Layer 4 of a small transformer language model trained on English Wikipedia (10 layers, counted from 0, width 128).
Take only the direct path to the model's output, skipping the later layers: a vector added to the residual stream pushes a token's score in proportion to its dot product with that token's output vector.

Output vectors of the tokens that the questions are about. A number n stands for n times 0.014.
"}": 15 2 -15 40 -11 10 -17 -8 -36 12 26 -48 20 5 9 8 30 -17 -3 11 -42 0 35 -16 27 4 25 5 -14 4 13 -59 5 4 -5 7 20 27 19 43 8 46 -3 2 47 10 20 -28 -1 5 -21 12 -28 21 -14 -12 13 32 -34 -5 -2 35 46 -28 3 -4 10 34 -36 4 -51 5 3 29 -8 16 12 -27 -52 -27 -29 -5 -25 -3 -40 9 47 9 -15 20 16 -5 38 21 1 51 10 -10 19 -33 59 27 7 -6 33 15 -3 -11 2 14 12 28 3 14 -4 -2 6 -14 3 -8 -33 1 -6 -8 31 30 -17 -14
"te": -32 -11 22 -11 -21 6 -5 -35 13 31 -16 16 -8 -50 -14 -1 30 -42 -27 66 6 -1 35 22 -30 25 24 -36 10 4 -3 -19 17 9 23 -2 22 -35 -1 23 17 -20 -31 14 5 -23 16 13 -7 35 50 -3 1 8 18 -5 15 8 34 -2 -24 -11 52 -27 10 -20 7 -9 -17 29 15 26 15 37 10 33 -7 -44 -16 -67 4 13 -13 -11 -9 8 15 -9 5 -15 -59 -37 -9 -9 29 17 -8 22 30 -16 -55 -17 -3 10 -8 -8 12 -6 31 -5 5 24 6 -19 -5 -1 8 -16 -11 31 6 -45 -5 7 -35 -46 10 20
"come": 47 19 46 35 2 -34 -29 18 -7 46 -38 -6 -29 -14 -34 3 60 -11 -37 -10 7 7 10 -9 28 44 11 -32 5 16 16 8 12 6 27 -10 -19 -58 19 51 -58 44 -1 0 -5 30 14 -5 8 -12 65 -1 4 39 -30 -6 -7 -1 -17 30 8 -66 41 -30 23 4 -9 6 -11 -61 1 -16 48 -24 -47 -13 35 1 -36 -48 -3 40 27 -8 -19 59 8 -22 14 14 -13 28 -24 4 19 8 24 -19 19 28 10 13 16 27 66 -7 25 21 -12 17 -4 14 -15 -36 39 8 -41 -39 -9 -38 -32 44 -31 -36 8 3 -15 24
"ym": 33 -53 -37 22 -24 32 24 42 -26 3 22 -29 -27 -4 -26 -10 9 0 -10 38 5 1 16 31 14 32 5 0 3 27 21 -48 -41 29 -29 -21 -4 -16 -4 38 -14 17 12 -12 14 -14 9 -21 -18 26 36 23 31 13 36 -25 -20 14 -1 8 -16 58 27 -4 -4 32 15 59 -33 32 6 -17 28 -25 -16 -7 10 2 14 50 -42 56 -27 27 -3 12 54 10 -1 14 31 54 30 -11 12 18 24 21 29 46 24 23 12 1 -40 -39 -7 78 -43 6 5 31 29 -14 0 -10 10 20 -3 16 -17 -2 8 -6 30 27 27 62
")": -29 -25 30 -16 -15 42 -27 -9 -19 27 13 -27 5 10 -32 -43 27 41 16 -8 -13 2 57 7 20 4 -15 57 3 -17 56 -19 18 1 -16 19 -12 3 -5 11 -9 7 -20 -29 8 16 -21 -2 -9 -3 -19 -13 27 0 -29 11 -1 44 12 -35 -29 -10 13 24 24 -31 -7 14 9 1 14 -5 -19 23 28 25 29 26 43 -17 -20 1 -52 38 4 13 -14 -48 -11 -5 9 -17 16 1 -25 -44 -46 -51 -21 -15 -43 -1 7 33 22 17 -14 3 -19 2 29 1 -6 3 38 9 -48 -1 19 -19 7 8 7 21 9 27 -26 -2
"rob": 24 -13 -16 17 2 9 -5 -11 36 22 9 -42 11 8 -23 -42 -2 -3 8 36 -46 9 9 24 -5 10 13 -13 -14 24 0 5 0 40 54 -84 -48 11 10 46 -71 46 -8 13 -62 18 54 -6 23 38 19 10 2 20 2 -4 29 -22 -18 6 7 -5 21 -23 24 -5 18 -25 0 -1 -16 -12 18 -55 -18 16 4 -2 1 -10 -21 -10 -14 19 11 -29 12 -36 -1 -11 -22 -29 -17 10 -14 -12 56 28 67 6 44 56 1 9 33 -4 -10 -21 19 10 45 46 31 32 -7 25 28 17 22 -19 -34 -14 21 -25 -4 1 28 3
"ming": 32 -40 14 12 4 10 -69 3 6 22 -12 1 25 -16 -23 18 69 66 8 15 -11 6 -23 41 4 44 41 -10 -37 -7 31 -55 -43 -29 -2 -32 -41 7 8 52 8 -9 17 -19 -19 6 18 -21 -39 8 24 19 -44 13 51 4 10 5 -56 6 6 21 32 -36 -22 7 15 68 -9 -43 23 6 24 -42 20 47 -32 -42 -8 -32 -1 -30 4 23 13 -6 -3 42 6 7 38 -5 -42 -5 12 8 56 26 -24 -21 -17 13 5 -30 -16 -48 -23 40 46 -8 -8 22 -70 -10 27 -17 -11 -24 -20 -8 20 0 15 -8 27 -18 33 44
"self": 5 18 -21 6 33 -29 -55 -10 7 47 -18 -11 11 -58 -21 19 5 1 -2 -6 -50 4 22 -14 24 14 14 -2 -26 12 48 -27 -1 -33 2 -29 -54 -41 19 48 -5 50 -29 17 -70 -56 5 -31 -49 12 -13 27 39 -4 61 -3 -22 -50 -31 14 2 -62 7 13 -19 21 -13 24 -45 -25 -27 -17 7 -23 -15 -17 25 -21 1 -13 -36 -48 -13 40 -20 -21 9 -13 19 75 30 2 -39 6 -25 17 17 38 36 -16 19 -7 25 -36 33 9 -28 -4 20 4 42 30 -91 -2 12 -19 1 -14 13 -17 -22 28 -48 -25 9 14 -4 65
"quir": 75 10 33 -4 31 -16 12 -19 17 38 48 -10 -46 -22 6 -9 41 0 33 30 -8 2 -25 27 -9 -4 18 9 23 -22 29 -12 -60 10 -4 -41 13 0 29 48 -61 12 -7 -33 -42 -10 14 -28 -56 69 48 34 -32 27 38 -8 -9 -18 -42 1 -23 22 4 -24 1 -5 -11 40 -14 -41 -21 34 22 -29 -5 -61 21 -12 -28 -26 23 -8 1 -7 -36 -12 0 -64 -13 24 14 -17 -26 1 35 37 59 -51 17 -12 41 50 10 21 27 -15 15 18 -33 54 30 40 -11 54 29 -3 21 11 33 -32 -15 -14 41 27 14 5 -14 34
"ovsk": 3 18 11 32 -17 -65 -53 -5 34 16 -3 -15 15 -9 0 -21 24 -16 -17 50 -37 -2 -6 3 0 40 42 32 27 4 49 -62 -33 42 -36 -31 -29 -30 -5 50 -42 53 26 -13 -34 -4 -3 -8 -7 40 12 47 -2 36 5 -5 12 -12 2 23 31 -24 55 -17 -10 25 -8 12 1 -9 -43 1 12 -68 13 3 22 -27 -31 -47 -17 44 -44 -7 -2 23 -18 7 -1 -22 41 -53 -5 29 17 39 18 -12 -33 -7 33 12 2 -23 -12 -31 -7 35 -20 -4 23 57 -34 38 27 40 40 45 24 -35 -43 -21 13 -5 -7 49 17 12
"iling": 34 2 -11 13 -11 5 -4 15 -14 68 9 -20 -40 -45 -5 -23 25 3 28 29 5 8 -32 59 3 26 23 -8 -1 18 18 -29 -23 -11 36 -34 14 -17 0 60 1 38 -30 -25 -37 -16 11 11 -44 34 -4 56 -31 17 51 -61 -36 -44 2 -1 21 -29 34 -27 7 -17 -21 59 14 -22 41 -42 0 -10 -3 -6 42 -39 -35 6 -1 60 2 4 24 -14 -14 -32 -14 33 24 4 28 -4 8 18 26 42 2 -24 -7 37 4 0 -18 -16 37 -39 26 10 -9 27 -57 17 21 -59 -4 16 63 38 12 -1 21 14 -8 12 29 -19
"burg": 29 32 -57 6 -63 -6 -32 -9 -2 35 -52 -6 -5 -27 -25 -75 19 -8 -21 10 -13 0 -6 62 31 62 41 -15 25 -19 -1 -43 -37 38 -48 -33 -10 -50 -4 39 7 -26 11 -1 0 13 65 -33 -15 22 23 28 10 31 -14 14 15 6 -48 -9 8 -46 34 -12 3 32 -2 75 -27 -82 19 7 -19 -43 23 -19 3 24 -51 -57 -9 16 17 -1 18 -5 7 -33 -23 27 3 -9 -9 14 49 8 63 -43 11 -14 31 6 6 -17 -15 -24 -17 52 0 -2 47 33 -36 20 47 13 14 37 -3 6 18 10 11 -11 20 39 -4 0
"ides": 47 -22 23 6 -4 15 2 -27 -51 39 16 1 -11 -29 -45 5 37 28 5 24 12 -3 3 -2 -3 2 -13 24 -3 4 10 -52 -41 -4 15 -24 -21 48 -7 37 11 43 -1 -23 3 -27 -2 6 -27 54 -3 77 -20 -2 59 4 26 -13 42 16 13 -38 36 -31 10 -30 2 -8 -43 0 -55 -48 -36 -39 -27 -26 -7 -29 -35 -16 -16 74 -20 16 9 -5 -1 -29 29 34 -37 -1 23 17 -16 59 28 -6 -28 56 -4 37 2 34 -2 -59 -20 39 -19 5 -6 43 3 49 -1 -11 22 17 38 -1 -30 -77 -23 15 -3 27 8 22
"dr": -10 34 24 -16 -4 -7 -12 28 32 37 -30 -19 -5 -13 4 13 16 17 45 -25 4 0 19 3 37 24 57 -41 1 31 19 -10 14 44 -58 -4 -25 -46 -5 31 -24 -23 3 4 -10 10 13 -22 28 26 39 51 -2 29 11 -1 -5 44 39 25 -6 -14 63 55 -16 21 23 17 14 18 5 -24 46 11 -7 -12 1 -46 -3 -2 -15 8 -29 -5 12 -38 -2 -30 -2 3 -6 -41 -18 -1 -24 37 -12 3 -2 -26 3 61 -3 35 -27 -7 43 12 18 0 -25 18 -15 -34 46 2 -2 7 -15 -8 5 0 -13 -13 10 -24 23 48
"ax": 17 18 -24 23 -5 -81 1 -5 -27 -1 -15 -78 -59 22 8 -12 -13 -1 11 -24 8 0 16 -11 68 21 13 9 -9 -6 19 -17 -13 -2 -16 -14 -40 19 28 45 -16 11 -32 3 -32 -21 3 -1 22 37 62 27 -40 34 24 -14 -4 2 1 25 -8 -23 6 35 -24 31 22 -3 -2 35 -48 -10 30 -39 -2 21 19 -52 -6 11 30 33 -17 -13 10 -8 14 -3 -5 5 15 -18 48 3 -12 39 15 2 15 -14 -32 24 5 -14 -26 -10 33 1 3 7 -26 31 -41 23 -21 -5 -16 5 6 1 -18 -30 17 18 -3 8 31 14
" IF": 11 -12 7 16 -15 2 -27 7 14 10 16 -33 1 -6 -30 -54 17 32 -4 0 -11 3 11 17 12 26 0 32 31 -11 2 -25 15 18 -39 -51 -33 -19 23 20 4 -4 13 -7 -32 -6 27 -24 17 28 52 45 4 5 10 -24 -5 -38 1 12 14 3 31 -17 -2 56 -7 -13 -10 -73 -20 -21 8 -34 -5 9 7 -54 -46 -45 -4 28 -35 7 9 21 10 -35 -5 28 10 -29 3 21 16 13 -27 10 11 17 -10 33 20 1 -20 -5 3 3 -10 35 26 20 7 12 -28 27 18 -1 -8 -12 -71 -7 7 9 27 -6 12 6
"der": -10 5 12 -38 -6 -11 -20 -1 26 48 -33 1 31 20 24 -46 59 7 22 -21 1 1 9 14 19 18 69 -42 -5 24 12 19 -24 39 -40 -1 2 -35 4 36 -34 -32 11 32 13 5 -9 -47 6 41 49 38 -24 8 13 -14 10 43 45 -2 -5 6 29 25 17 -1 -8 40 4 -7 -18 -2 66 17 13 11 7 -50 -34 21 15 -4 20 21 34 -6 10 -13 -8 19 -22 -21 -2 -6 -22 12 15 63 36 43 21 -1 -9 11 -12 -14 2 30 3 17 -7 27 15 -38 9 -10 -63 -3 -5 -8 33 4 -24 -6 13 -41 50 46
" National": 16 -12 15 1 -12 -2 -1 -14 22 -2 22 19 -5 -20 8 12 11 -2 20 -13 -47 9 -13 -5 -31 16 22 -1 -3 -24 0 3 -27 8 -16 -21 -9 4 4 2 8 3 -11 2 14 -11 11 5 4 -6 -2 -12 -18 -3 32 -1 12 -52 -5 6 14 -1 -6 -18 19 -3 -20 1 -15 6 12 -1 19 -3 1 14 -22 1 -19 -21 15 5 15 3 34 -20 8 0 -33 -22 -12 -11 8 17 12 7 9 6 15 18 3 21 7 0 -8 1 8 43 1 0 -8 -5 20 5 13 28 -13 35 19 -16 -19 12 14 34 -10 -9 -3 12
" to": 9 -4 -15 -23 -3 -9 25 9 -11 6 -19 11 -14 23 6 -15 43 -3 -10 -10 3 -3 12 35 -35 -8 -16 1 4 18 -40 19 7 2 -16 16 -20 -1 -17 -18 -9 -7 -27 -13 9 3 7 35 -1 -13 -19 -19 -2 -4 -31 17 -12 25 -19 -21 27 11 -8 3 8 -7 -14 -30 -32 1 39 -7 -26 12 7 1 -12 -1 34 13 16 -11 26 12 32 23 -18 4 15 -22 3 15 26 -22 11 8 19 -27 -7 -16 -8 -16 17 7 25 12 7 -21 -9 -8 -17 -2 11 7 3 11 -17 -28 -14 -4 -27 1 -33 -7 -41 24 2 8
"em": 4 34 -15 -22 18 -6 14 -1 9 28 25 29 -41 5 -20 -31 -7 -30 1 -4 16 -1 18 -9 17 21 -34 1 21 38 5 -38 16 4 22 -3 36 -42 -2 29 -13 39 9 21 -19 -56 2 -23 3 15 36 5 16 33 34 -10 28 22 51 29 -7 -1 -8 -40 -12 8 12 50 -39 -53 -20 2 6 2 -12 13 32 -33 6 20 39 8 -32 7 -3 -9 -41 -16 7 -4 21 -34 -30 -8 41 14 -5 -24 -44 18 10 28 -3 10 2 -39 -23 14 18 12 40 29 -26 -7 -10 -6 5 -5 15 12 17 -34 -25 -26 -29 35 -1 -5
" loan": -1 19 -20 6 -28 -61 -5 -10 -2 13 34 16 -41 19 -4 -20 61 -3 24 24 -24 1 -3 33 -3 21 -8 -4 20 8 8 1 -41 7 -37 -17 -32 11 28 26 -16 32 11 -37 -7 -12 9 -13 -33 25 28 62 20 62 24 -34 2 -40 -18 -5 7 -4 49 9 10 13 -18 16 -2 4 -5 -17 32 -20 -6 8 16 4 -16 -30 -34 42 -13 6 3 5 -2 -19 16 18 25 -38 -11 -3 -13 5 -43 -27 14 41 17 16 27 40 18 -27 17 34 -15 -3 34 13 12 16 -12 25 23 -46 -18 -28 -7 -23 6 31 -40 23 16 -9
"hood": 18 26 -32 31 7 -52 -67 -27 12 -1 26 17 47 -20 -19 -52 36 2 17 -17 -42 4 18 25 4 28 43 38 30 30 9 -54 -18 25 -94 -67 -19 17 21 38 -18 53 47 -23 -61 8 -21 32 -40 38 1 -8 -21 14 39 14 32 -30 14 4 25 -44 -4 41 15 42 -1 45 5 15 4 -26 -18 -29 33 -42 15 -10 46 20 36 -41 -41 32 -10 43 -9 0 12 8 -27 -33 13 8 34 39 27 38 -6 2 -12 45 7 -5 17 -24 6 15 -30 7 22 34 28 -10 2 13 78 -59 54 -37 -22 20 -1 -23 8 9 23 -2
"wh": 59 7 -19 7 15 13 7 13 -26 46 -22 -32 8 -8 -31 -23 27 0 2 -32 -53 1 7 -1 15 22 17 3 -11 40 2 -7 14 -15 -30 -13 -17 -11 21 35 -63 -26 54 -34 -61 -4 -5 -1 4 34 12 8 4 17 40 13 25 32 15 6 -2 -59 21 29 16 -41 -3 -23 -20 -17 -22 18 45 -51 -23 -36 18 -15 -15 27 -23 38 27 25 23 -23 -45 -19 22 45 -6 34 23 -2 34 21 39 11 13 -6 14 41 0 5 11 -21 39 20 -64 6 57 24 -65 44 0 17 32 39 13 -10 -69 37 25 -7 13 -45 43 9
"ried": 40 -4 -49 47 -20 -13 -12 -1 18 40 -6 -32 -29 -33 -9 -1 55 36 58 -10 -31 6 2 23 -26 39 -21 31 19 -15 -23 21 -86 -14 -14 -60 -9 11 22 39 15 2 8 -22 -50 31 20 31 6 34 68 22 -7 -7 -23 -13 40 28 -65 -1 0 -31 52 20 38 17 -4 -20 -25 -53 -31 -37 15 -30 2 -16 18 -29 0 43 1 3 24 -2 -35 5 28 -58 11 39 -10 -13 -8 25 20 -16 5 79 -25 42 3 45 -8 1 13 -22 -18 -16 -38 27 37 53 -2 29 14 -2 21 11 -10 9 33 -18 22 -9 17 37 19 20

Each question shows what one neuron of this layer's MLP adds at an activation of 1. A number n stands for n times 0.0069.

n324: 22 7 6 -4 16 -8 -28 -8 20 16 18 7 -14 -6 -1 -4 -38 -22 24 4 22 16 13 9 7 15 -18 -9 5 -13 5 -13 -1 27 -8 2 11 17 13 16 11 19 -1 -10 1 -24 -11 0 4 29 0 6 3 10 -7 5 -1 -12 1 -2 -3 -13 -6 -12 -12 10 -6 -3 12 -22 4 12 3 23 -6 -1 29 -4 -7 -2 25 -8 14 -44 -17 -6 3 -11 -16 -24 -26 15 22 16 13 -29 -4 -13 -2 6 17 12 -26 11 -21 -5 -3 -25 -22 11 6 -26 7 0 5 4 3 -9 7 2 10 -3 -1 4 -4 0 -7 -6
Which two tokens does it push up most, strongest first? "quir", "em"

n186: -13 13 7 -2 6 -1 5 -12 13 9 0 15 -10 14 3 1 6 -3 0 -6 11 26 -9 2 -12 19 16 -11 3 22 33 -15 -16 10 -4 -5 4 7 4 3 4 13 8 17 3 -23 5 -17 -15 14 13 -6 6 10 -26 -22 -4 19 -17 4 4 -3 1 3 7 14 -4 15 8 -15 16 -4 -17 3 7 0 22 -20 19 9 5 21 -4 8 15 -5 -2 -5 19 1 -1 23 5 1 21 2 8 -2 6 -3 5 11 5 7 7 -10 -6 -20 -17 17 -5 26 -4 -12 -5 -10 -25 2 -1 14 5 -12 0 3 -9 11 2 13
Which of these tokens does it push down most? " National"

n200: 20 -20 -13 3 14 7 -16 -10 1 31 -10 -8 21 8 19 -4 -3 7 -42 4 -6 -12 -27 -1 5 -28 31 1 -21 5 2 -6 -2 -27 3 11 6 0 11 12 -9 -22 -23 -8 -8 4 -4 -12 1 25 -13 11 -3 -15 2 4 4 13 -6 -4 -17 -10 -8 -18 16 17 -16 -5 11 4 -12 9 3 8 -6 18 10 3 0 -7 -14 -19 -23 -21 -4 6 -19 2 3 0 -8 32 14 19 21 18 -2 0 -16 20 -2 -8 12 9 17 6 9 -14 -10 -6 -11 -27 5 -7 11 -15 8 -2 6 8 19 3 -3 -5 -16 -2 -21 -9
Which of these tokens does it push down most? " loan"

n232: -14 2 -5 -3 7 -1 -4 -2 5 -10 17 0 1 5 -13 7 2 7 9 1 -3 12 -14 -5 -10 18 2 -8 -2 -12 9 6 -13 11 8 -21 6 2 -1 9 -25 -6 -12 -6 -10 -2 1 -5 20 -3 -12 -2 -3 21 -9 -3 -34 12 -3 -1 -19 -11 -5 -34 -3 6 -4 1 -4 13 10 -9 4 22 9 -8 7 -1 -4 15 -8 7 -4 2 14 16 -11 20 -2 -8 -3 0 -7 -20 -3 -3 -3 9 0 -26 11 -22 -1 7 -4 -11 -10 -11 8 12 -19 30 11 7 0 19 11 2 -11 -5 -9 -1 6 -16 -7 5 9 -1
Pushed up most: "rob"

n77: -1 0 -31 -1 -13 1 2 -2 17 -2 0 -5 9 -8 7 -10 11 0 -16 -2 21 6 -3 10 -4 -9 2 25 4 15 5 -4 7 9 1 -13 -16 -23 -21 22 17 -16 -3 0 36 9 11 -17 26 -8 8 15 14 17 23 4 9 3 -35 16 7 -4 -14 27 4 -13 1 -2 -11 -12 24 9 -15 17 -13 -5 1 13 -23 -4 -7 -4 12 0 -8 -7 4 12 -23 4 19 12 -7 3 9 -2 10 8 -3 10 7 -20 -23 -2 -15 -25 1 -24 11 -25 15 -17 3 13 -14 -37 0 2 -9 -37 -3 4 -16 22 -6 -5 13 13
Pushed up most: "burg"

n276: 27 2 19 23 33 22 14 17 -3 2 23 -6 6 3 -13 -2 -13 -11 -4 -6 4 -21 24 1 -12 -15 -10 -33 -11 13 7 8 -2 11 13 23 -3 14 5 7 -5 -12 13 -3 -4 2 -46 -21 -3 -11 18 9 -7 -17 29 1 -9 -14 5 -17 -12 5 -6 3 -2 20 24 18 -8 32 2 -11 3 -22 26 12 -11 0 -10 19 20 4 3 11 -10 -17 -1 0 -6 -11 8 -2 17 -42 12 -11 -3 8 -17 -12 2 16 7 7 -10 -19 10 5 24 12 -27 24 -5 -13 -11 4 -11 -15 18 2 3 -8 -3 4 15 -11 4 -9
Pushed up most: "ym"

n417: 2 -7 3 0 1 -24 13 -26 19 6 10 -2 -8 -3 3 -7 23 -22 -2 -2 1 -8 4 3 -13 15 6 15 19 15 1 -3 -11 -17 -8 -27 -2 -1 12 2 -13 -8 -23 6 -7 8 5 -8 0 -7 20 13 -3 -9 -20 -14 -17 -5 8 0 -13 -2 -14 -19 -4 6 6 14 2 4 1 -26 -29 -9 2 16 3 15 -12 8 9 -5 -3 27 8 -3 -12 30 0 -16 -3 7 7 4 -20 -1 -1 5 13 -18 -11 10 -1 0 -6 -13 -1 -2 3 -9 0 -3 -3 21 10 11 23 -17 -17 -9 -10 -7 17 2 -2 -2 -23 10
Pushed up most: "hood"

n241: -8 -3 -15 -6 19 -2 -6 -2 -3 26 4 2 30 -18 13 0 2 -25 -2 18 -2 -2 -18 6 -9 -29 -7 18 -4 3 -11 19 -13 -22 -8 -26 -7 18 -6 -7 24 -14 4 -15 -9 -15 17 5 12 -11 18 -7 9 -20 12 6 4 32 -22 7 -8 -22 12 -5 18 -22 -2 9 5 -9 9 1 2 1 9 -20 -20 -17 8 22 -18 5 -8 -9 11 30 1 8 17 -7 2 17 -7 13 28 3 -8 16 -20 17 1 12 -1 6 17 11 11 9 -4 12 10 -7 4 10 5 9 -11 -9 4 -11 28 3 9 -31 8 11 4 6
Which of these tokens does it push down most? "ax"

n379: -9 14 -8 20 2 -5 -15 -19 -8 0 11 20 24 11 1 0 -11 0 -2 -7 4 -18 -8 -10 23 -28 0 -2 -7 -9 8 10 8 -6 -29 -13 -14 -20 -6 30 -4 -2 -8 -6 3 -8 -19 -32 -20 10 -16 -16 4 -14 8 -12 -9 8 -8 2 -5 2 -11 23 3 4 -12 -9 7 5 -7 -10 20 -9 32 -5 -2 9 8 9 15 15 -5 -6 -24 1 16 6 3 -8 9 17 -6 -16 9 6 -12 24 7 -13 -2 -17 -14 -12 4 -8 0 -13 -20 3 -6 20 4 13 -4 1 -4 -14 -25 -7 -18 -9 -2 -4 -8 10 12 -2
Which three tokens does it push up most, strongest first? "hood", "self", "ax"

n253: -7 -45 -13 8 3 18 -5 3 -7 2 12 12 -3 20 13 -7 -7 6 -1 2 7 -12 -8 -13 7 13 4 -14 19 -10 4 4 5 19 -8 12 -8 -28 -19 -8 -16 -15 34 -11 13 19 15 2 -2 -1 -20 11 7 -16 14 -9 3 14 4 16 -11 16 -19 8 26 -21 8 -11 -8 7 -8 -8 -4 -14 -27 -18 -15 -17 8 4 32 1 -11 -41 28 6 -7 -32 -5 12 42 -14 6 1 7 18 0 8 -18 -7 -11 14 4 -1 1 13 13 -32 -27 -1 -16 12 26 -17 15 -12 -17 14 -3 -8 3 1 -4 -15 -5 -12 -15 -14
Pushed up most: "dr"

n23: 7 5 21 -13 -8 -6 3 -12 2 -6 2 19 13 -7 -3 -3 -5 -10 8 4 2 -10 5 2 -14 -2 11 -21 -16 0 1 -8 -2 -15 4 0 -4 4 2 -18 4 -12 15 -1 7 -16 3 -1 -4 -5 1 -1 1 2 5 16 -2 14 -1 12 -3 7 -25 4 1 6 -1 -4 -9 11 -2 -8 -27 -1 -17 6 -7 10 6 11 -13 2 7 7 -7 -1 5 13 0 1 -21 3 1 -24 6 -21 2 -4 9 1 5 -5 24 3 -1 6 4 6 -4 9 11 0 4 14 3 10 1 -9 1 -9 -3 6 6 -1 -14 -4 0 12
Pushed up most: " to"

n51: 6 -8 21 -9 -5 -12 -33 -4 4 -9 -29 -12 -15 9 -3 -9 -12 14 15 -2 7 -10 20 -4 8 1 4 -11 2 3 -3 19 10 13 -22 9 -38 -36 -11 -11 -23 14 -5 25 -3 -3 16 1 8 5 5 3 4 -6 19 16 -13 0 4 -14 10 10 12 12 4 31 18 5 10 6 13 -9 0 -2 -12 3 6 -7 -8 3 -22 8 2 24 27 -8 -17 2 18 -4 -11 -17 6 1 -9 19 -7 1 19 -18 5 -1 8 7 25 -25 2 12 38 -15 -23 -36 0 10 -11 -5 -9 -6 -38 -6 -32 17 -8 1 -27 4 -7 9
Pushed up most: "dr"

n310: 34 -4 1 1 -12 -4 -15 -10 -5 9 22 6 -7 -4 -2 20 -8 -9 8 18 -12 1 17 -8 -3 -2 9 12 17 -3 17 6 -2 3 -1 15 -7 7 31 -2 2 7 -4 5 15 14 13 16 -7 7 8 9 5 -20 24 -3 -3 -23 18 -7 6 -2 -8 -14 1 -8 8 -23 1 3 -2 4 -21 0 -19 14 14 13 -10 -1 -3 -9 13 -11 -13 -9 -8 -6 -5 -2 -9 11 6 26 5 14 20 -8 -17 16 0 16 -10 -6 2 8 -4 12 4 -10 -16 7 -2 -12 1 -1 -9 -18 -5 2 -10 -9 -10 13 9 -12 -4 -16
Pushed up most: "ides"

n384: 6 4 -15 15 12 7 -3 13 23 2 18 4 4 19 -1 21 -1 -7 8 21 8 -26 -3 -13 -13 11 -17 -4 -19 -28 -24 7 12 3 5 19 14 -7 -10 -30 -6 -17 13 8 15 -1 -3 21 -1 9 -3 -12 20 -6 6 -18 14 4 26 -22 -14 0 11 -24 -14 -14 -6 26 5 32 -25 -18 -3 20 -2 -6 -4 9 -6 5 0 4 1 -24 0 -6 3 -12 -17 1 -28 -26 -3 -4 23 -17 -1 10 -7 -7 11 -33 -9 8 4 12 -8 17 6 22 -2 21 -29 -26 -15 15 -2 18 -3 -3 -15 -7 -9 -2 10 9 20 -1
Which two tokens does it push up most, strongest first? "te", "em"

n168: 1 4 19 2 -10 11 17 15 1 8 -4 -2 14 -5 10 -8 0 1 5 15 1 -26 7 4 14 15 9 -13 -4 11 6 10 3 -10 -12 8 12 -1 20 -1 6 3 -10 7 3 -36 -12 10 -7 -10 -2 -2 1 -9 -13 -10 3 2 -12 -16 6 -21 -11 -4 14 -10 -8 6 -9 -4 -9 0 -6 5 -22 -3 -13 -1 6 -4 -3 8 0 11 5 -10 -3 -8 9 -4 0 -6 -9 34 1 -11 -8 -8 2 -8 21 -14 5 -3 39 5 -15 -4 18 17 -24 6 -10 -28 35 12 -9 17 -11 19 -4 13 -9 -8 6 24 2 10
Which of these tokens does it push down most? "hood"

n162: 9 15 0 1 10 -11 27 -9 1 6 11 15 6 18 -6 -4 -2 -10 -9 -13 0 14 -9 -16 -17 10 19 -1 -10 16 24 22 -17 0 10 -28 -7 9 19 -22 3 -31 5 -1 -21 -16 -3 38 -7 2 8 29 -13 -16 6 13 3 10 0 0 -6 10 -19 14 1 3 -8 10 4 -9 2 -7 6 -3 -10 18 -10 -5 3 7 0 3 -2 8 12 -3 10 24 8 6 -6 -7 -15 -44 -6 13 -7 -4 5 7 0 25 30 0 -1 15 19 15 -13 2 0 -22 13 10 7 4 -16 -31 -13 11 -11 -2 18 5 -34 -13 -6 11
Pushed up most: " loan"

n121: -7 2 2 24 -9 12 7 -7 -4 -9 6 17 -1 5 -10 9 25 -18 -1 -9 -2 -4 -3 2 -22 -19 1 -3 2 7 4 3 -1 11 -1 -11 -13 -15 9 -4 12 15 -6 -1 -20 -11 23 -2 9 5 -2 -2 3 -7 -23 11 -12 11 0 18 0 -5 4 -2 -10 2 3 -20 15 -13 -7 -11 5 1 12 -4 14 10 16 10 -2 -10 8 -6 -10 9 5 -5 -3 3 18 3 10 -12 -3 -14 -19 7 18 21 -9 7 -9 -8 12 -11 17 -14 1 -4 7 -2 -1 11 -8 3 -9 6 -5 -1 -2 -2 3 -17 -7 -21 -1 -14
Which three tokens does it push up most, strongest first? "ried", "rob", "come"

n318: 8 -9 -11 -27 -5 -4 15 1 -5 23 -3 -3 -47 -11 -11 8 -9 -26 27 6 -9 -35 -15 -4 24 -13 -12 -4 6 0 9 -20 -2 -10 -25 -15 -36 -8 6 18 24 15 -10 -8 -22 -9 -18 -22 -13 6 25 20 -16 9 5 14 1 -1 1 12 -4 2 -21 -5 -16 12 -1 1 4 7 3 13 15 16 25 11 5 9 21 5 -6 26 4 15 2 4 -29 14 18 -10 11 11 5 -6 5 3 9 -14 13 1 5 26 -9 -4 -26 -14 -5 16 14 0 -30 40 5 -30 3 -12 -10 10 13 -6 -11 -11 6 25 -15 9 12 9
Which of these tokens does it push down most? "}"

n411: -3 8 -3 -3 14 21 19 16 24 -4 21 -19 3 -34 -14 -10 6 -7 -2 13 0 1 -15 -4 -25 -3 -23 17 -14 -13 7 -3 -3 0 -28 -1 -18 6 -3 -16 16 -15 19 -11 -2 -11 -11 18 -2 -21 -5 -14 -19 21 -10 4 1 -10 -41 -5 3 25 8 -17 15 -1 -13 14 -8 18 -14 -29 4 -26 33 2 0 -14 35 16 6 6 1 -7 9 10 8 15 13 1 -1 -1 9 -26 -8 -20 14 -11 8 4 -7 0 29 -20 -4 27 -11 22 -12 2 16 9 16 -15 -37 13 5 -4 -6 3 -3 -7 14 12 3 -8 -15 -5
Pushed up most: "ym"

n55: -19 -3 -11 6 -7 -7 -10 4 0 -7 2 14 -5 -13 15 -22 5 2 -16 5 29 20 -11 23 -20 7 -2 24 -2 5 5 -4 -15 12 -5 14 -12 4 2 9 -10 5 -13 -6 1 -5 8 -18 -15 -7 -31 5 -8 15 -5 -11 -7 -17 11 -39 -6 -5 3 -28 -7 0 21 15 2 5 3 -4 -8 -9 -15 -13 22 -16 -7 20 0 16 -4 -6 -4 -1 5 14 38 -12 -2 2 17 -9 5 -21 -12 16 -9 -28 4 -27 -12 -21 -22 8 -4 -16 -2 -6 -7 -18 4 -4 12 22 -8 -5 5 3 5 5 17 10 5 15 13 -21
Pushed up most: "iling"

n370: 7 -3 -11 -10 14 -8 3 -3 12 6 7 -2 16 5 14 -10 20 -9 -8 13 -11 -10 7 14 11 -4 -24 12 -8 27 0 -16 4 -6 -4 -5 2 8 -5 7 18 -4 -1 -4 0 14 -1 21 -4 -2 16 -23 -17 -28 -11 -5 8 6 7 -1 -1 -17 0 -4 4 -5 -9 1 15 -1 7 -4 -13 6 -8 -4 13 4 3 -15 -9 16 -3 -19 -8 -4 21 -7 11 0 2 12 0 7 -8 6 7 3 3 4 3 11 -3 14 -19 -8 -1 1 -17 6 -6 14 6 9 2 -11 -2 3 2 -10 -11 -18 -6 4 7 -1 -11 -1
Which three tokens does it push up most, strongest first? "ides", "ried", "hood"